Layer 2 of a small transformer language model trained on English Wikipedia (12 layers, counted from 0, width 128).
A neuron's activation on a vector x is GELU(weights . x + bias), where the dot is the dot product.

Input weights of the MLP neurons that the questions are about. A number n stands for n times 0.0058.
n32 (bias -0.127): -30 -34 41 18 11 -6 -14 24 20 -17 14 9 3 -13 -27 16 -12 4 40 13 -12 0 22 22 27 19 21 -25 29 74 -1 -9 20 -5 -14 2 -29 12 -82 47 2 -8 -6 -39 -1 -25 -13 -6 -14 -25 22 -2 -5 28 69 -19 -34 17 -8 -9 49 13 16 24 27 -22 -48 -25 12 -21 23 38 -31 -10 11 -48 8 6 31 -33 34 13 5 -8 11 25 15 -18 52 3 49 6 -5 -7 -26 -12 54 -72 -33 39 48 -43 -67 -12 16 33 36 -45 -60 1 -12 12 -14 1 0 -44 -12 22 0 -14 -1 -14 6 -21 -38 11 -10 -9
n126 (bias -0.175): -51 -38 -14 -44 16 51 39 -14 14 19 18 -7 -2 0 -19 -11 10 24 -11 -29 -14 3 5 -2 29 2 -7 -70 26 12 -50 7 -3 5 51 8 38 -26 3 74 36 -67 -10 -5 -29 16 -5 -19 12 -16 12 35 14 -64 -28 10 9 13 26 -42 13 32 19 -9 -5 10 37 2 -33 -5 -30 -19 14 31 36 3 -17 23 3 -61 -40 -38 -56 0 88 23 8 7 -2 28 -4 53 -2 -17 -25 17 14 -2 -18 23 -9 0 6 15 -17 24 18 32 -22 17 -4 -16 -6 -8 -34 8 -59 4 -38 -10 -24 -57 -26 11 1 -8 10 63
n165 (bias -0.073): 1 20 2 -38 1 26 23 -12 17 -15 14 28 12 -62 -39 -11 -12 17 -43 -34 -15 7 18 7 -8 4 -13 -11 31 27 20 12 -15 29 43 -37 56 -59 -6 25 5 -14 -24 2 -18 -31 24 -31 -6 -55 9 25 5 2 -39 6 13 -27 -8 -18 9 -32 -1 -28 -1 -15 31 2 -38 13 -29 31 19 -8 28 -16 44 -17 -21 -16 -29 28 -56 -5 59 4 40 23 15 17 -15 41 30 21 11 16 -11 -2 24 57 19 13 46 38 -38 -5 7 47 -45 17 -5 -56 -22 15 30 -85 25 -21 -22 -13 -45 -13 28 -22 12 -27 26 11
n204 (bias -0.152): 6 -25 -11 -95 7 13 2 70 -3 -23 33 -62 -2 25 -37 13 -43 3 0 -40 9 33 23 -27 -5 -1 20 -33 -33 21 14 0 19 -11 58 7 11 -15 -17 28 -9 -26 -15 -22 13 32 44 61 -2 9 10 13 -20 -8 -94 -13 33 -11 9 -13 36 6 -7 -18 -22 -14 -14 -45 22 4 -1 -7 47 3 -2 -6 -18 22 34 45 12 -29 -51 -26 -20 3 20 56 -9 -22 25 63 57 -26 -66 2 -3 -27 21 -16 -24 13 17 4 -30 18 6 38 27 29 0 21 9 -15 5 -39 -8 8 3 -14 -76 -50 9 21 8 -2 0 16
n224 (bias -0.134): -4 24 -20 0 56 25 24 -25 29 -33 -16 50 12 -25 28 30 -14 45 -27 11 -3 -32 -28 -30 -26 55 -54 32 -18 -18 11 -16 -19 11 20 24 16 18 -12 -11 34 20 -25 51 36 -29 -8 0 -34 -12 25 -51 27 12 10 -34 -19 39 3 20 -17 -29 26 26 7 -2 37 -32 17 10 -20 17 -22 -15 16 -51 -5 -35 -7 -58 -8 -33 -4 36 7 -37 17 40 38 36 0 -7 -31 -57 13 -18 -8 -36 -29 7 -13 -12 -30 30 -53 13 12 -4 -32 20 79 -15 -23 -11 5 10 -20 15 4 -3 7 -3 -47 3 65 30 -24 25
n237 (bias -0.132): 16 -17 -2 20 -2 56 -29 8 -63 -28 -10 -21 -44 6 51 46 -37 -34 -8 3 15 -3 -1 -17 -50 10 -27 -36 4 25 -27 12 -5 -48 50 37 -59 7 -38 59 41 -2 -5 -23 25 30 25 -6 5 33 19 -11 4 -16 29 -36 -23 11 -40 -74 -21 -41 -6 -26 -1 -3 49 -17 24 12 15 -29 21 15 2 15 19 -11 15 12 22 38 -48 1 -15 22 -7 -17 -53 26 12 25 -7 6 -16 -11 0 -9 16 37 -16 -1 -57 17 -30 -12 -2 -7 23 2 47 12 20 -8 -29 34 26 22 6 -46 7 -5 -28 -14 4 34 10 -2
n299 (bias -0.146): 15 -29 10 51 -10 -4 -6 1 19 19 -2 16 17 3 21 88 -18 25 57 -8 -4 -26 9 -38 -38 25 7 -29 -24 8 -62 -5 16 53 52 17 -37 3 -68 69 -13 17 -8 26 36 12 3 -52 -4 -21 4 11 18 -18 -20 -28 -12 -9 4 -56 36 -21 42 36 -23 24 -18 -17 13 30 -2 41 0 -2 15 -7 4 -14 -66 -18 8 27 -8 -7 -1 36 31 3 -2 -17 -17 46 36 -35 -12 -18 62 -72 3 35 8 -18 -66 -14 -35 21 -20 -1 4 -11 18 -32 -51 20 23 -51 25 -15 8 -23 -38 -40 3 -4 47 -28 -2 49
n381 (bias -0.035): -15 -14 2 -6 1 -5 -38 8 -25 -13 11 -29 -40 6 2 7 24 -11 2 21 16 6 63 16 20 -10 1 -32 0 27 6 19 14 -13 3 8 29 7 -25 44 -31 -21 29 -11 -12 6 -15 1 22 2 24 -13 -19 -41 -10 -12 9 42 -5 -15 18 -4 -22 1 5 -45 4 3 2 9 10 -13 11 26 0 -66 34 2 36 -40 -2 -20 -12 -23 -24 46 -17 5 26 -36 47 28 81 88 12 -13 6 -44 -6 42 29 24 31 16 -8 12 -1 35 -43 -3 12 -46 -8 14 -2 -58 -1 -32 15 17 -10 -18 2 -31 -37 50 -27 -17
n386 (bias -0.111): -22 44 15 46 -7 53 -15 9 -22 -13 31 9 -40 -9 57 21 -8 2 21 -7 -5 -43 -9 8 10 -27 -47 7 -28 22 -2 30 -82 -29 33 6 26 0 -30 6 -11 4 6 0 24 -8 27 -13 -11 14 19 -12 -12 -71 3 -10 -1 -6 -42 4 34 -45 8 -1 9 -50 66 -37 28 -32 19 -37 -22 46 17 -14 41 20 26 -48 13 -6 -2 -18 -20 48 -12 0 40 -55 86 18 0 61 -17 4 -15 -86 34 2 -26 42 15 -24 -9 12 -38 -31 -2 43 22 -8 33 -17 6 4 32 0 -3 -14 -33 -52 -17 7 65 41 -24 -26

Each question shows a token from some text and the vector x that enters the MLP there. A number n stands for n times 0.045.

"ra": -6 -9 25 -5 -23 -14 12 3 18 16 -19 -1 4 -17 22 -2 0 -24 6 -11 24 -5 -4 -11 1 -16 22 -11 11 -22 12 -8 -7 10 27 -13 4 11 27 -10 16 14 14 13 -15 4 -4 4 -3 3 -19 24 3 15 -13 20 6 3 -16 0 4 -7 -31 0 -5 9 8 12 -5 -18 0 1 -11 -19 -1 7 -13 0 -3 -6 -18 -10 -23 0 4 -6 12 -15 -9 4 -24 -2 11 -41 -23 73 -17 50 -1 -11 0 42 12 4 9 2 -8 30 -5 8 -2 -8 -11 7 -16 2 0 11 8 23 10 -3 -24 -12 38 -8 15 1
Which two neurons fire most, strongest first? n126, n165

" an": -1 -11 -10 3 23 -12 -28 -4 -17 -21 -6 -3 -3 8 -2 0 2 -31 -25 -3 11 -2 5 0 -5 -17 7 4 3 9 1 -1 -19 9 -5 12 16 7 10 -23 3 3 9 3 -14 20 12 6 3 -3 -27 0 -11 -11 1 14 16 -8 -6 0 -17 -5 5 5 1 -6 11 27 -9 -18 -3 0 -11 8 -21 5 3 11 -14 32 6 -12 11 -7 2 3 7 -22 -3 -4 16 -7 16 -13 13 23 10 6 5 -3 0 16 25 -12 3 7 -12 24 -26 -8 2 12 12 13 5 -2 3 1 -6 65 10 3 -24 -29 -16 19 -3 -5
Which neuron fires most, and how strongly? n381, at about 1.5

" over": -7 1 18 21 5 -2 -6 -19 -10 12 -24 31 3 -4 -7 -15 -2 15 27 -3 18 -34 -4 5 -6 -3 -12 5 -11 -3 25 13 9 -16 -1 -10 10 8 19 -29 3 -15 -19 1 9 2 1 -4 3 -4 -23 5 14 -5 1 9 -1 -4 15 -13 -6 -29 -6 -9 -11 -1 15 15 -12 4 3 2 -6 6 2 29 14 -4 1 4 -16 2 2 21 -3 6 -24 9 1 -9 16 -13 -3 -5 9 -8 -10 -39 0 -1 1 -22 23 -1 6 -8 -9 20 -4 -17 -21 -20 9 16 -15 7 -11 7 -6 60 20 -17 7 2 -1 9 0 -21
Which neuron fires most, and how strongly? n386, at about 1.1

" to": 9 6 8 -2 -14 -15 -29 -13 -17 -8 -5 20 13 3 2 -30 5 -26 -27 2 10 -19 8 0 8 3 -17 9 -8 -5 10 2 23 18 -12 15 8 -5 26 -11 -11 3 -13 40 3 -3 1 -1 -1 7 -25 -3 -8 2 4 5 -13 -7 12 11 4 -4 -14 -4 -2 2 15 15 2 9 26 13 13 -10 -23 -8 6 -10 -23 -2 -5 1 8 10 17 -8 -8 -5 3 -5 -9 3 0 7 -9 11 10 -29 -4 -1 5 -14 15 9 1 -20 -5 7 -10 -14 -25 17 -7 1 13 7 11 -2 15 68 12 -1 -15 3 -28 -4 -4 -13
Which neuron lights up most? n381

"20": 10 -21 -6 -2 -15 11 16 10 -10 13 -23 -32 7 -2 -8 -26 -11 -18 9 1 17 -35 -3 -9 -2 -23 -15 17 1 -28 3 1 18 -8 -2 -2 -31 3 5 -15 25 -2 35 20 6 22 10 -14 -12 26 -28 5 19 22 6 -5 2 2 -8 14 4 13 17 -6 -10 5 -13 -6 14 -12 -1 5 -2 17 -4 -8 -9 -10 3 -10 18 -11 -3 24 -1 -23 13 -7 -5 -12 -2 -15 -22 -32 -12 24 -4 -10 -5 11 -27 41 -4 -1 7 -3 -5 -14 3 -13 -4 25 1 2 -11 22 2 0 -12 7 17 54 -8 22 8 -3 -2 3
Which two neurons fire most, strongest first? n237, n224

"me": 11 -12 13 -10 -3 -5 34 -8 5 47 -11 0 9 0 -8 4 25 7 -7 0 -2 -25 -6 -22 8 -1 -13 9 -7 -26 -7 3 -21 -10 14 6 -35 18 3 0 -6 2 8 28 0 -9 -4 -5 5 -15 -36 24 0 -13 9 -2 7 17 23 9 -6 -7 -19 -10 5 -1 -4 25 0 1 -2 -9 -12 3 3 -3 -10 22 -6 -13 -6 -15 15 31 1 -7 -2 11 -5 2 1 13 -19 -14 -19 11 6 -31 2 -5 -7 25 -40 13 6 -13 -35 11 7 -11 3 29 13 6 -3 25 -50 9 16 27 5 -11 -14 18 14 3 4 9
Which two neurons fire most, strongest first? n224, n126

":": -1 -4 -3 -10 -10 5 22 20 -6 17 -11 -20 -4 21 0 -9 -13 -29 8 0 3 -2 -9 6 3 -5 3 2 -12 1 -2 -7 17 -6 -8 -2 -2 4 46 -13 -7 -8 -5 2 0 0 2 8 5 -14 -34 -3 0 -3 -4 19 -10 6 12 1 8 -10 -35 -13 -2 -9 -3 0 9 0 -8 -3 11 14 -2 -1 14 -8 7 8 -7 5 26 1 -15 4 20 16 -19 -3 7 -20 10 -15 -18 12 -15 -13 9 9 -7 -14 -4 7 -10 -24 -13 -8 -2 -4 0 1 13 -2 0 0 -11 19 14 57 -5 4 2 1 17 11 9 -14
Which neuron fires most, and how strongly? n204, at about 1.1

".": 11 19 2 0 5 10 17 -11 -2 7 3 -25 -1 1 -10 -9 -13 -4 -24 11 15 5 -12 -2 -1 -36 -5 1 5 6 -4 0 -7 15 -3 5 9 -13 35 -10 -8 1 3 -7 8 1 12 3 -18 -4 -46 -6 8 2 -3 -6 -11 -8 -1 14 -3 -7 -66 3 -4 5 10 17 2 -17 10 -6 -3 23 -7 17 7 -5 -27 14 -7 30 8 -2 0 -6 -5 -12 2 2 -12 -3 -2 -11 -8 4 -5 25 -2 16 11 -6 5 7 8 -25 -8 18 1 3 -5 -8 -11 1 0 32 6 -6 -11 20 12 5 11 23 20 5 4 -7
Which neuron lights up most? n165

"we": 2 20 -28 -9 -42 -11 21 -33 5 10 -13 5 18 24 12 -3 3 -3 10 -24 -3 -16 -10 -2 -23 -6 18 -18 1 -5 9 -21 33 -5 8 -24 -25 5 10 0 -22 -12 12 -12 9 3 -7 6 0 7 -32 2 4 -2 -14 32 -30 4 2 -13 -10 4 -9 -1 5 13 -14 -1 0 -23 19 5 -4 -5 -1 12 -9 14 14 13 1 30 2 -9 -22 33 -3 1 -1 5 -7 5 -9 -4 2 10 11 16 -3 -8 21 -2 -11 2 7 5 -14 3 20 -8 5 4 16 16 2 47 -2 -10 3 12 3 -24 -7 -6 13 4 12 32
Which neuron lights up most? n299

"\n": -3 6 17 -7 -2 6 19 -15 13 3 23 -5 6 5 -17 -17 12 -31 19 -6 15 -2 0 7 -9 -4 -23 16 21 28 8 -21 3 2 -15 5 -7 0 49 -21 22 -4 19 -10 1 14 2 -6 -2 13 -51 7 -8 1 2 11 6 -13 19 15 17 31 -6 -13 9 -4 0 15 -9 -24 6 -4 -5 19 -5 14 -1 -4 -12 -33 -12 2 12 3 18 -30 -1 -4 -1 15 -21 -23 -4 6 -1 -6 -2 10 1 5 -8 -14 22 -12 7 -6 0 4 -8 11 -24 10 -8 -15 9 2 9 -9 -24 3 32 3 -2 -1 -11 2 -3 8
Which neuron lights up most? n126

" Mo": 13 -1 -22 0 -2 -5 3 16 12 7 -7 6 24 13 4 -4 13 -4 -3 0 -9 0 -13 -5 -2 -4 7 4 -10 13 -4 6 -11 -7 -11 11 2 1 13 -48 6 19 16 28 -3 1 -22 1 1 -4 -56 26 -18 -5 -18 -6 1 -2 10 14 9 -7 -14 -23 2 -1 0 33 -8 -14 -24 16 6 -5 -13 -11 -8 -18 1 6 -2 10 -2 5 4 -6 8 1 -5 -1 -6 -18 -7 -3 30 14 -5 6 15 11 -2 31 -4 -8 -7 -20 -13 4 -15 8 -6 20 -7 32 16 -10 10 -7 23 18 -3 -2 -3 12 -3 -12 14 -4
Which neuron lights up most? n165

"ttle": 12 -14 2 -12 -14 -15 18 13 8 9 -4 -14 -2 -1 -1 -1 -4 -3 -27 -12 8 20 12 -3 7 3 15 13 8 -18 6 1 32 14 -12 -27 2 12 -9 -27 1 2 2 2 9 -10 -6 17 4 -11 -25 -20 7 9 -7 26 -3 -17 -1 7 -25 -3 13 -5 11 15 -19 23 2 -16 -12 23 -14 -2 3 9 11 9 -3 41 -1 8 12 8 -3 0 13 4 12 -3 -29 -15 0 -26 -21 37 15 6 -6 -21 -5 -16 -2 8 38 -17 -28 2 -7 3 -1 -3 -1 12 -1 7 11 -3 1 33 -15 -49 -12 -6 -5 -16 16 -8
Which neuron lights up most? n204